Layer 3 of a small transformer language model trained on English Wikipedia (8 layers, counted from 0, width 96).
A neuron's activation on a vector x is GELU(weights . x), where the dot is the dot product.

Input weights of the MLP neurons that the questions are about. A number n stands for n times 0.0011.
n3: 23 -167 82 -30 85 39 11 -211 167 -112 -67 86 8 -152 -14 -160 8 -60 -135 -107 -26 -23 -38 99 44 103 -27 -75 -101 133 -58 19 -93 15 196 -86 -69 14 -69 36 -34 -52 -10 101 14 -55 -5 67 174 13 -123 95 -87 82 146 47 -5 -16 -83 -115 179 40 -12 -104 -26 191 -107 105 -6 33 -95 -31 113 2 -20 -19 10 73 151 -61 -134 33 98 24 -5 -106 61 19 -43 9 47 -23 -24 45 -22 83
n14: -98 -145 -11 -22 250 202 -170 -7 93 -130 190 -195 -67 26 -99 -251 221 136 -23 228 -26 43 74 40 112 115 -41 -72 204 -13 -106 103 -76 51 70 92 -83 210 49 4 53 33 100 -58 -11 51 -221 -81 123 29 -3 82 -129 38 103 203 -29 -64 0 -104 45 -86 -70 96 -55 -81 76 160 79 -172 -48 -4 -219 -28 394 102 -96 285 -57 43 -11 -81 143 -22 17 -114 56 -37 10 13 -53 -86 26 -11 -199 -46
n26: -63 107 25 5 -26 -50 -167 28 -174 -71 -49 -8 -73 0 64 48 -46 -22 18 -32 52 48 53 -38 130 -36 143 52 -21 -32 -64 -100 26 116 5 -149 -63 82 0 9 56 73 -8 -90 -44 51 -82 173 114 159 21 -190 144 -58 46 130 -81 -56 -121 73 -72 124 -59 140 -17 -54 77 75 9 -6 70 3 -122 0 104 -77 -188 -19 53 -11 -162 11 -19 40 37 -181 62 186 24 -123 93 5 122 -34 56 324
n41: -107 -44 -14 85 -5 -5 -78 -54 48 2 -30 56 165 -137 0 -27 42 48 -113 30 -30 -8 -41 13 -17 133 102 128 -24 -60 -63 -26 7 -146 -17 -71 -36 68 66 85 -71 -106 -9 -154 64 49 133 117 5 40 -59 -54 10 -17 183 34 0 -183 -50 -39 2 -47 66 46 77 -19 19 -28 0 -227 -54 136 41 76 -34 10 83 -94 -53 -110 -99 68 38 40 -71 96 -13 -92 30 -42 11 -61 22 -145 -31 -15
n56: -24 -130 -71 137 220 -64 282 -171 -256 58 -77 73 47 132 -55 129 127 -13 61 10 -28 117 -28 -269 -72 -30 -55 -168 -36 -17 174 -45 -110 -55 140 21 36 122 96 64 31 182 -74 3 -107 45 -140 -6 186 -92 -67 -63 -184 47 -42 59 -6 22 111 98 25 9 -7 100 19 144 32 50 208 -13 -16 -80 -74 17 15 137 -97 216 88 -63 16 26 -132 97 15 90 40 33 -224 -3 -105 -43 61 36 10 -81
n86: -19 119 138 -29 30 -101 -118 -64 -70 -78 -118 -44 -33 -61 17 76 -3 -60 47 18 -40 169 3 -26 -143 -32 58 -3 125 -69 160 -132 -11 -6 -32 -72 -167 -108 108 -146 168 -84 5 -24 -39 -70 -88 -56 96 152 76 -274 33 30 75 63 43 113 23 92 3 -186 243 213 -36 80 -10 -56 21 -97 83 -9 114 -59 -35 51 -169 -30 -39 -89 9 3 17 4 84 -146 13 9 48 -62 25 -65 103 -174 -14 204
n95: 44 19 120 112 13 -52 -52 -127 -45 -102 -46 -52 -46 0 17 75 -13 67 -67 -144 31 -146 -45 56 -15 -128 -38 91 -37 -144 -19 -102 47 -35 24 -218 -54 76 33 49 86 90 100 -25 -57 58 7 -53 -8 42 -23 -177 69 -70 -22 -43 -137 -230 166 -148 118 -29 53 107 -114 -9 58 19 28 -116 34 28 44 -43 86 20 -17 -48 95 104 -75 93 15 100 108 27 -24 -5 44 -30 17 51 0 84 52 5
n155: -4 71 74 -2 14 122 -138 -19 -39 -24 -219 123 66 19 3 90 -139 -100 -69 14 97 90 48 -183 -69 7 34 13 -53 54 30 -168 -15 -109 -43 -155 32 29 5 -52 163 127 -69 7 60 -98 52 154 93 93 -74 46 -5 19 -21 28 -58 -35 44 -116 37 36 139 -163 115 110 45 28 43 21 -102 32 -39 -60 42 -125 -61 -55 -14 99 66 -71 -47 71 -89 31 -23 21 -198 -48 118 116 8 19 -99 -11
n156: -190 0 -148 102 101 -13 -14 -63 36 96 121 96 265 24 -58 -163 182 -55 77 167 118 117 139 156 17 38 239 -17 -16 18 10 -148 -32 -128 69 -8 -168 -161 18 -136 26 149 -125 -67 -138 -66 -125 161 36 47 13 -47 99 -21 -24 -16 -65 -43 111 14 -92 216 -22 124 -25 -72 -58 -140 -42 79 -128 240 -58 150 -70 201 96 36 -122 27 -138 -28 -58 -51 -117 -151 -89 -254 21 57 -39 16 -164 -123 61 -101
n159: -81 148 37 11 284 10 -63 95 -198 11 -93 -18 -142 80 -121 13 10 -74 -33 86 -100 164 4 -91 -177 -117 40 -207 118 -24 -145 -20 -98 0 70 -15 6 -20 24 -33 193 266 9 -28 -31 -147 -126 66 56 26 -208 166 -156 -76 120 131 177 139 -20 233 182 192 92 64 -52 56 -117 58 -41 63 -41 124 -196 112 53 -43 116 -45 -116 -104 -87 -88 -94 13 -197 -147 90 -88 35 3 -16 -72 73 27 13 46
n180: -53 -11 48 -10 -24 112 -46 65 96 -73 14 16 66 -126 21 -43 52 -59 -25 85 175 -78 -17 -110 -186 8 101 16 -34 -6 18 25 -75 -32 73 197 26 -9 -33 68 63 -69 -10 13 -13 29 -63 -66 -26 38 -58 11 28 111 10 24 41 9 -67 -126 74 -66 -31 117 118 212 -22 -88 144 45 35 -26 134 21 17 52 66 -7 -65 104 41 7 -46 -96 -45 -84 -18 69 -56 -87 15 -56 -68 -35 -61 -41
n194: -141 34 23 80 29 -5 -16 -65 95 -17 -66 46 -35 39 105 78 101 -133 -48 8 2 -55 -60 -155 -36 -31 33 148 116 -64 49 102 138 44 140 11 130 -81 -76 -107 -29 154 -100 26 -35 -172 -83 35 80 50 58 -22 -100 0 -81 32 33 -66 -60 39 95 20 100 69 -89 226 -55 -94 -65 53 54 121 48 37 26 -28 -81 -54 -44 -50 -180 -118 -163 15 -19 -61 80 -70 -36 58 41 -22 -135 -34 -10 -48
n195: -17 81 41 5 46 -88 -116 151 160 19 108 71 -76 65 64 -61 12 -9 -10 99 105 -19 115 211 151 24 -26 -146 27 60 -120 67 -41 -34 83 -22 -33 166 24 -51 11 184 63 -100 -109 155 -117 -64 21 180 -79 -116 -135 -129 0 222 -49 -196 131 -56 -6 118 -40 96 47 46 -70 20 -6 -67 54 54 -133 -22 -65 72 78 -44 -138 6 -47 44 -41 -85 -148 -177 -83 -53 66 -38 69 96 136 -167 -16 0
n200: 12 -80 79 67 -100 29 -151 -29 -8 -114 -7 17 -37 -89 117 104 -116 -26 -15 -34 44 74 -38 -15 -51 -9 -2 -61 -26 34 119 -115 50 -10 -14 -23 -52 15 -131 -13 -151 -50 -152 157 -70 102 19 4 70 -70 -27 100 79 42 -4 14 79 11 96 -36 18 5 199 86 42 52 21 58 -17 -7 -125 46 -118 81 51 24 -62 -5 -35 -102 67 113 -2 21 129 41 0 -253 19 -74 -52 -78 78 7 73 105
n205: 49 19 49 19 -38 89 -31 80 83 -26 65 -44 32 52 25 0 33 7 -69 -130 -63 93 -45 -28 25 -163 -18 -46 -68 -66 22 -70 -17 26 -103 -218 42 18 -16 -67 -73 -56 49 39 11 -69 95 0 -61 -84 23 87 7 2 100 -56 16 -41 112 -36 43 -102 62 -79 -133 -14 78 72 -96 83 74 -97 11 138 73 -24 -80 -56 2 46 -101 -86 -81 141 17 -25 -10 50 -4 -51 -17 -15 33 228 5 9
n265: -26 -79 -62 3 -7 220 -7 84 -14 -135 95 -89 -7 118 -75 84 7 -85 -15 -35 33 -29 91 344 240 -25 234 -20 9 -27 -79 -17 274 37 -136 45 -96 -118 -14 -53 46 151 -40 -196 0 197 -94 -44 -4 -258 -6 -13 -85 -7 189 75 0 -82 151 248 65 70 -72 -65 -109 99 -110 50 21 65 -52 133 -187 -20 83 3 142 124 -121 -206 -69 52 61 135 -6 -75 -125 -3 24 9 -134 -71 -10 14 -55 -4
n310: -65 -114 31 -25 -2 176 -58 -83 21 24 -42 -2 -57 -66 -25 78 -20 25 12 -38 57 4 -33 23 -97 16 -73 52 70 61 60 100 -68 19 32 -100 20 20 70 47 -47 29 52 80 -70 -21 -77 123 -76 -80 7 49 12 47 82 26 -16 66 40 128 24 40 -126 -4 78 38 45 136 -2 -52 82 -70 17 -20 -115 60 -30 -15 71 36 2 -35 -27 25 30 23 -106 67 -82 -17 11 -7 29 62 93 14
n313: -189 12 -91 151 135 -86 119 49 -171 43 177 38 75 -89 -75 74 17 -19 -38 57 60 0 -172 147 -62 -45 -3 89 39 -23 -134 -87 -43 -73 -59 170 -316 145 -92 -78 -22 -10 -24 -45 -33 -21 -191 -22 -122 16 101 148 164 -164 40 74 -91 -37 60 98 102 166 -17 91 12 -62 -96 -44 -132 155 47 37 -93 166 100 167 274 22 -159 -72 -189 -88 -23 36 129 -78 49 -101 85 -3 -34 -24 -132 -50 57 -17
n318: -55 120 -24 -120 98 33 109 88 -22 -28 -25 218 -40 -194 -52 128 -180 -69 56 11 -34 148 74 50 53 -54 63 105 106 148 37 -14 13 -18 75 -79 -215 49 -78 -72 146 157 -243 90 -85 248 -157 -53 40 129 7 94 64 -7 -67 7 48 -30 -160 -21 -168 -37 -7 94 28 88 -195 7 -194 -83 17 220 82 89 58 -72 -70 -99 -79 3 170 -31 -86 134 -10 -215 -191 -151 140 144 -211 -72 45 99 92 138
n330: -109 44 56 -23 -67 -25 -67 -22 -28 -173 33 108 -10 7 88 96 105 -85 -58 -52 235 0 96 -2 -116 -189 -105 -81 69 -171 -13 -152 -70 54 23 -277 -45 -3 41 -211 72 107 49 -49 0 0 42 -61 98 -37 25 16 110 -80 5 20 -170 36 139 -13 51 23 200 83 14 40 -76 64 -82 50 41 46 40 25 -12 74 -139 46 7 -16 -43 35 5 -4 -28 32 81 -22 40 44 51 -60 -117 -85 -122 86
n361: 0 -65 28 -84 197 138 -142 0 -101 -41 -194 -80 -116 -129 4 57 -22 25 86 -146 44 -64 136 -35 -238 -189 -7 -14 -75 -35 51 138 141 -53 249 -89 -153 -90 94 121 71 18 84 -135 -33 -76 147 151 301 63 97 -7 -88 -474 -106 47 -81 51 38 75 13 106 116 -103 -16 93 -32 -212 112 180 26 -22 7 133 59 60 0 54 -61 -55 125 18 -156 26 0 -99 25 -197 -109 -22 95 -23 -148 76 -57 174
n376: 26 72 -225 -52 -82 113 251 149 7 -159 53 -86 43 51 -106 206 -156 -92 -15 179 12 -55 80 -62 152 -154 -65 -120 -6 -33 -125 -119 -61 -98 92 -60 58 142 -181 -23 147 86 -3 -57 -100 73 -17 78 -78 154 -61 83 -63 -21 66 240 -44 20 107 123 107 59 4 109 86 57 -213 82 35 85 -74 31 51 12 190 64 184 3 -90 -390 24 72 -109 25 -55 -160 30 -48 134 41 78 -96 37 -42 27 -125
n381: -118 -49 -39 107 -3 63 -243 21 -86 -7 3 127 90 -80 105 -77 165 -15 -76 -59 114 227 22 22 -55 47 -27 32 94 -5 -188 3 -65 -29 109 148 90 -162 9 -20 -9 -6 16 33 -4 -298 -53 118 38 32 127 12 208 -93 -142 189 141 95 -41 88 -131 -15 -79 -30 113 63 19 104 -129 57 -12 -43 149 -41 -17 184 87 115 -16 -134 -18 -63 -24 18 150 -54 8 -161 -82 -42 -126 45 -119 -15 -44 13

Each question shows a token from some text and the vector x that enters the MLP there. A number n stands for n times 0.011.

" length": -26 16 48 -73 -3 -27 29 -8 -59 -5 67 33 -32 -13 50 120 -26 -26 30 32 -117 46 19 -53 -1 -58 -144 -43 16 -99 18 70 -42 -20 -18 -50 32 -57 -71 -16 -21 -101 -154 124 217 72 137 61 -22 -2 -38 -39 -26 2 -42 -4 -43 -1 78 3 115 38 87 80 -72 -164 82 93 -75 77 119 -5 6 -6 36 26 -50 -52 38 38 82 16 -34 -429 -15 123 -110 112 53 75 -48 35 16 80 1 -95
The neuron with the highest activation: n330

",": 41 63 -2 85 89 70 -62 -55 30 139 -43 -48 37 31 -11 68 112 16 90 -4 -146 -7 30 2 40 12 -21 30 -6 -28 -102 -50 96 6 -76 -7 8 -94 -16 -76 61 89 -102 79 226 29 17 73 -95 33 1 -25 -53 -4 20 65 -99 42 61 -21 -34 89 39 20 -85 -156 57 15 -69 66 176 36 -94 10 -78 30 57 -81 12 100 -50 -96 4 -389 36 52 -146 49 -106 -48 43 -127 -24 31 25 -22
The neuron with the highest activation: n156

" touch": 22 80 3 -37 -40 -11 -107 -83 47 19 32 16 7 27 51 75 7 -76 28 33 -93 -95 -29 -25 -84 -17 -16 -17 -59 -37 -15 97 -1 47 -54 -9 57 -5 49 -71 60 35 -156 134 226 3 36 123 -22 68 16 -29 40 30 -42 1 -44 -145 31 17 -35 45 -4 2 -49 -85 138 100 -66 85 232 -33 -77 -97 -9 -24 14 -55 37 57 14 37 -80 -402 5 67 -130 150 67 6 66 -71 -1 -14 -6 -31
The neuron with the highest activation: n26

"|": -16 68 93 91 76 70 -47 -88 -50 181 15 100 -67 -147 -11 -1 86 10 -78 -1 -96 -31 -15 -10 44 -3 -110 19 -104 -57 -59 88 109 -36 14 21 144 -35 -18 -43 -51 105 -105 125 147 -17 32 57 -124 53 18 -3 6 18 2 29 -23 78 28 -12 -73 114 -34 4 1 -70 -73 103 -110 123 174 5 0 -52 -50 14 -19 -50 77 73 -14 -21 -51 -398 87 57 -105 8 -123 13 14 -124 14 13 -21 -48
The neuron with the highest activation: n381

".": -65 28 1 66 69 14 -14 -50 17 177 -22 -58 -8 -83 37 70 36 17 57 -54 -117 -82 -5 78 -5 -83 -54 8 -21 -90 -70 66 101 22 -52 -9 109 -7 37 -54 -19 30 -142 175 282 -35 77 53 0 34 -44 -38 9 -41 -80 -34 -37 89 88 44 -22 52 -22 71 -14 -88 60 35 -67 35 191 59 -59 -40 1 -4 -31 -79 -2 -3 -36 40 2 -406 41 36 -125 -36 -21 13 -8 -33 -9 49 -4 -48
The two highest activations, in order: n194, n310

" Fallon": 41 31 22 108 -104 18 -11 20 -51 36 -44 -25 -29 -27 6 60 -84 -13 115 8 -14 23 -11 -100 48 51 -85 34 -59 -54 -71 -98 102 49 -97 60 39 -49 -46 -40 -25 -17 -157 110 289 -9 91 70 -77 -30 -29 -19 80 213 -21 -75 -34 -93 93 50 -95 27 50 -43 -12 -18 62 118 -66 73 122 25 -2 -18 -53 -13 46 30 86 67 -24 3 10 -364 -42 101 -147 1 11 -50 27 -144 63 -9 38 -55
The two highest activations, in order: n200, n155

" the": 46 26 -50 3 102 -15 -18 -45 -37 168 -4 -74 -55 -25 60 91 103 30 24 -6 -56 -15 -105 -95 64 -3 -115 23 -61 -109 38 82 9 -116 -24 -28 73 -41 42 -69 103 -7 -77 163 213 -10 75 116 13 -5 50 -44 -40 -45 -90 -34 -70 -68 -2 80 -9 69 20 -6 -36 -86 0 -5 -43 26 165 46 56 -33 -20 22 53 -18 -1 7 37 18 -22 -461 -41 -3 -96 46 -17 2 87 -1 12 20 36 -7
The neuron with the highest activation: n361

" |": 31 94 35 120 84 8 26 -142 -18 141 61 -4 -26 -86 -38 53 3 23 47 8 -129 -80 41 -50 31 -42 -71 9 47 -133 -11 3 16 -42 -55 -15 65 -20 10 -26 -70 -81 -119 53 236 6 34 72 -61 -26 -8 76 2 -28 -51 9 -15 40 74 18 -53 48 -2 121 -63 -123 108 -14 -92 64 214 4 -7 -33 -52 28 38 -23 -34 75 -13 -8 3 -402 -14 144 -132 23 15 10 29 -41 30 -6 71 -74
The neuron with the highest activation: n313

" was": 10 44 36 61 4 90 -2 31 36 82 44 -52 -5 33 11 111 55 -10 85 -25 10 26 -13 -51 113 -37 -37 40 -81 -123 -81 -7 61 -20 -31 45 102 -42 34 -92 85 -49 -158 108 233 121 -34 83 -1 3 57 -23 -66 34 -11 -5 -85 42 70 53 -109 28 -20 26 -41 -107 4 58 -66 77 121 85 -108 -97 -16 -41 80 -58 -17 -11 63 -18 15 -428 -44 -29 -127 -24 -70 47 66 -101 21 -42 12 -75
The neuron with the highest activation: n265

" but": 17 21 0 -50 41 40 -34 -16 -57 63 1 -30 114 -67 -8 43 61 -15 140 7 -159 -8 -6 -83 -3 -43 -63 36 -48 10 59 39 62 -49 -67 88 62 -128 -47 -104 -18 37 -126 128 189 16 -4 81 -11 40 -91 -46 -127 21 -42 75 6 112 86 3 -105 74 32 21 -44 -119 47 -2 -70 132 157 66 -43 -24 53 16 115 -20 79 -13 58 -51 37 -434 -17 -7 -108 -1 28 34 49 -109 40 -33 29 -71
The neuron with the highest activation: n156

" 60": -24 -21 141 72 -67 21 34 -147 48 81 51 24 -71 -78 -1 -4 55 22 -27 -27 -133 -32 -43 30 64 -57 -54 -45 -159 -92 -46 87 59 107 -27 -30 152 -50 59 23 -48 -120 -137 150 257 -6 68 73 -64 81 -96 37 0 55 -52 -43 42 32 27 -26 -38 33 18 -80 -75 -43 63 58 -105 104 92 44 13 -14 10 -10 20 -79 81 114 -12 49 -11 -380 -33 123 -104 40 -14 -2 40 -56 -31 42 16 -3
The two highest activations, in order: n205, n3

" near": -1 38 33 15 -29 47 -48 -106 83 101 14 -59 -34 0 66 107 103 -43 68 -7 -125 -50 -34 -51 -10 -6 16 -38 -44 -84 -49 103 98 -22 -80 7 88 58 119 -51 53 76 -106 137 207 10 43 123 -67 46 5 45 -4 -115 -53 -72 -44 -99 10 43 -78 47 -5 -27 1 -85 -10 20 12 7 246 34 -47 -157 -32 -5 -10 -78 5 91 44 22 -110 -359 39 -86 -147 103 32 -23 93 10 10 -39 0 -58
The three highest activations, in order: n195, n194, n310

" full": 32 80 -54 -120 27 -42 34 -36 -10 29 4 27 -122 -32 95 146 11 -18 55 102 -128 -47 9 -59 62 -31 -30 28 -57 -57 -14 62 -32 -59 -69 -50 45 -17 -34 42 90 -78 -81 158 237 115 54 117 -94 4 32 15 -80 30 -65 34 -31 11 23 -45 -81 -35 9 69 -8 -76 29 -28 -136 0 186 15 123 -75 -38 -43 11 -56 79 45 16 80 31 -393 -56 16 -97 32 -18 59 -48 -48 76 24 77 -23
The neuron with the highest activation: n318

"s": 11 84 86 -28 -64 -3 -7 -39 -74 -11 36 -27 -23 10 28 110 35 -14 47 14 -120 72 69 -67 32 -38 -151 -44 107 -130 -34 -23 -52 -17 -33 -33 20 -92 -50 -61 16 -26 -134 87 228 -2 110 92 45 -18 -37 26 -14 -64 15 4 -74 57 39 19 0 43 61 82 -86 -90 86 86 -118 157 168 -56 -33 -34 16 3 -23 10 43 22 34 -44 18 -432 -7 66 -82 25 30 98 24 -16 -49 73 13 -40
The neuron with the highest activation: n330

" furlong": 6 35 10 -104 17 -2 112 -32 -39 21 17 62 70 -117 -2 94 17 42 51 -6 -29 -16 70 -85 42 -3 -81 -2 -43 -70 14 -20 -21 -91 -94 -71 95 -26 0 -69 7 -70 -160 54 245 -15 81 68 -83 -18 -98 -7 20 98 -3 -17 -19 13 56 -71 24 -48 71 78 -2 -136 88 49 -26 78 145 43 80 -4 -56 37 -41 -23 58 85 89 63 27 -452 -25 74 -67 51 27 -17 26 -81 10 51 -6 -91
The neuron with the highest activation: n330

" Pool": 17 -62 8 51 51 -8 36 -64 32 62 -17 -11 72 4 68 93 34 82 101 61 -212 40 54 -111 29 -17 -69 13 -79 -5 26 -25 37 -65 -55 34 113 -35 37 -63 -57 -82 -87 122 253 -46 65 118 -98 -48 -24 52 93 103 3 -20 -81 -67 16 -120 -47 26 84 -102 -2 -88 88 28 11 15 79 -26 -41 -2 -57 16 10 -190 30 19 66 42 -25 -386 -95 125 -114 87 -7 -18 77 24 1 78 -9 -59
The neuron with the highest activation: n155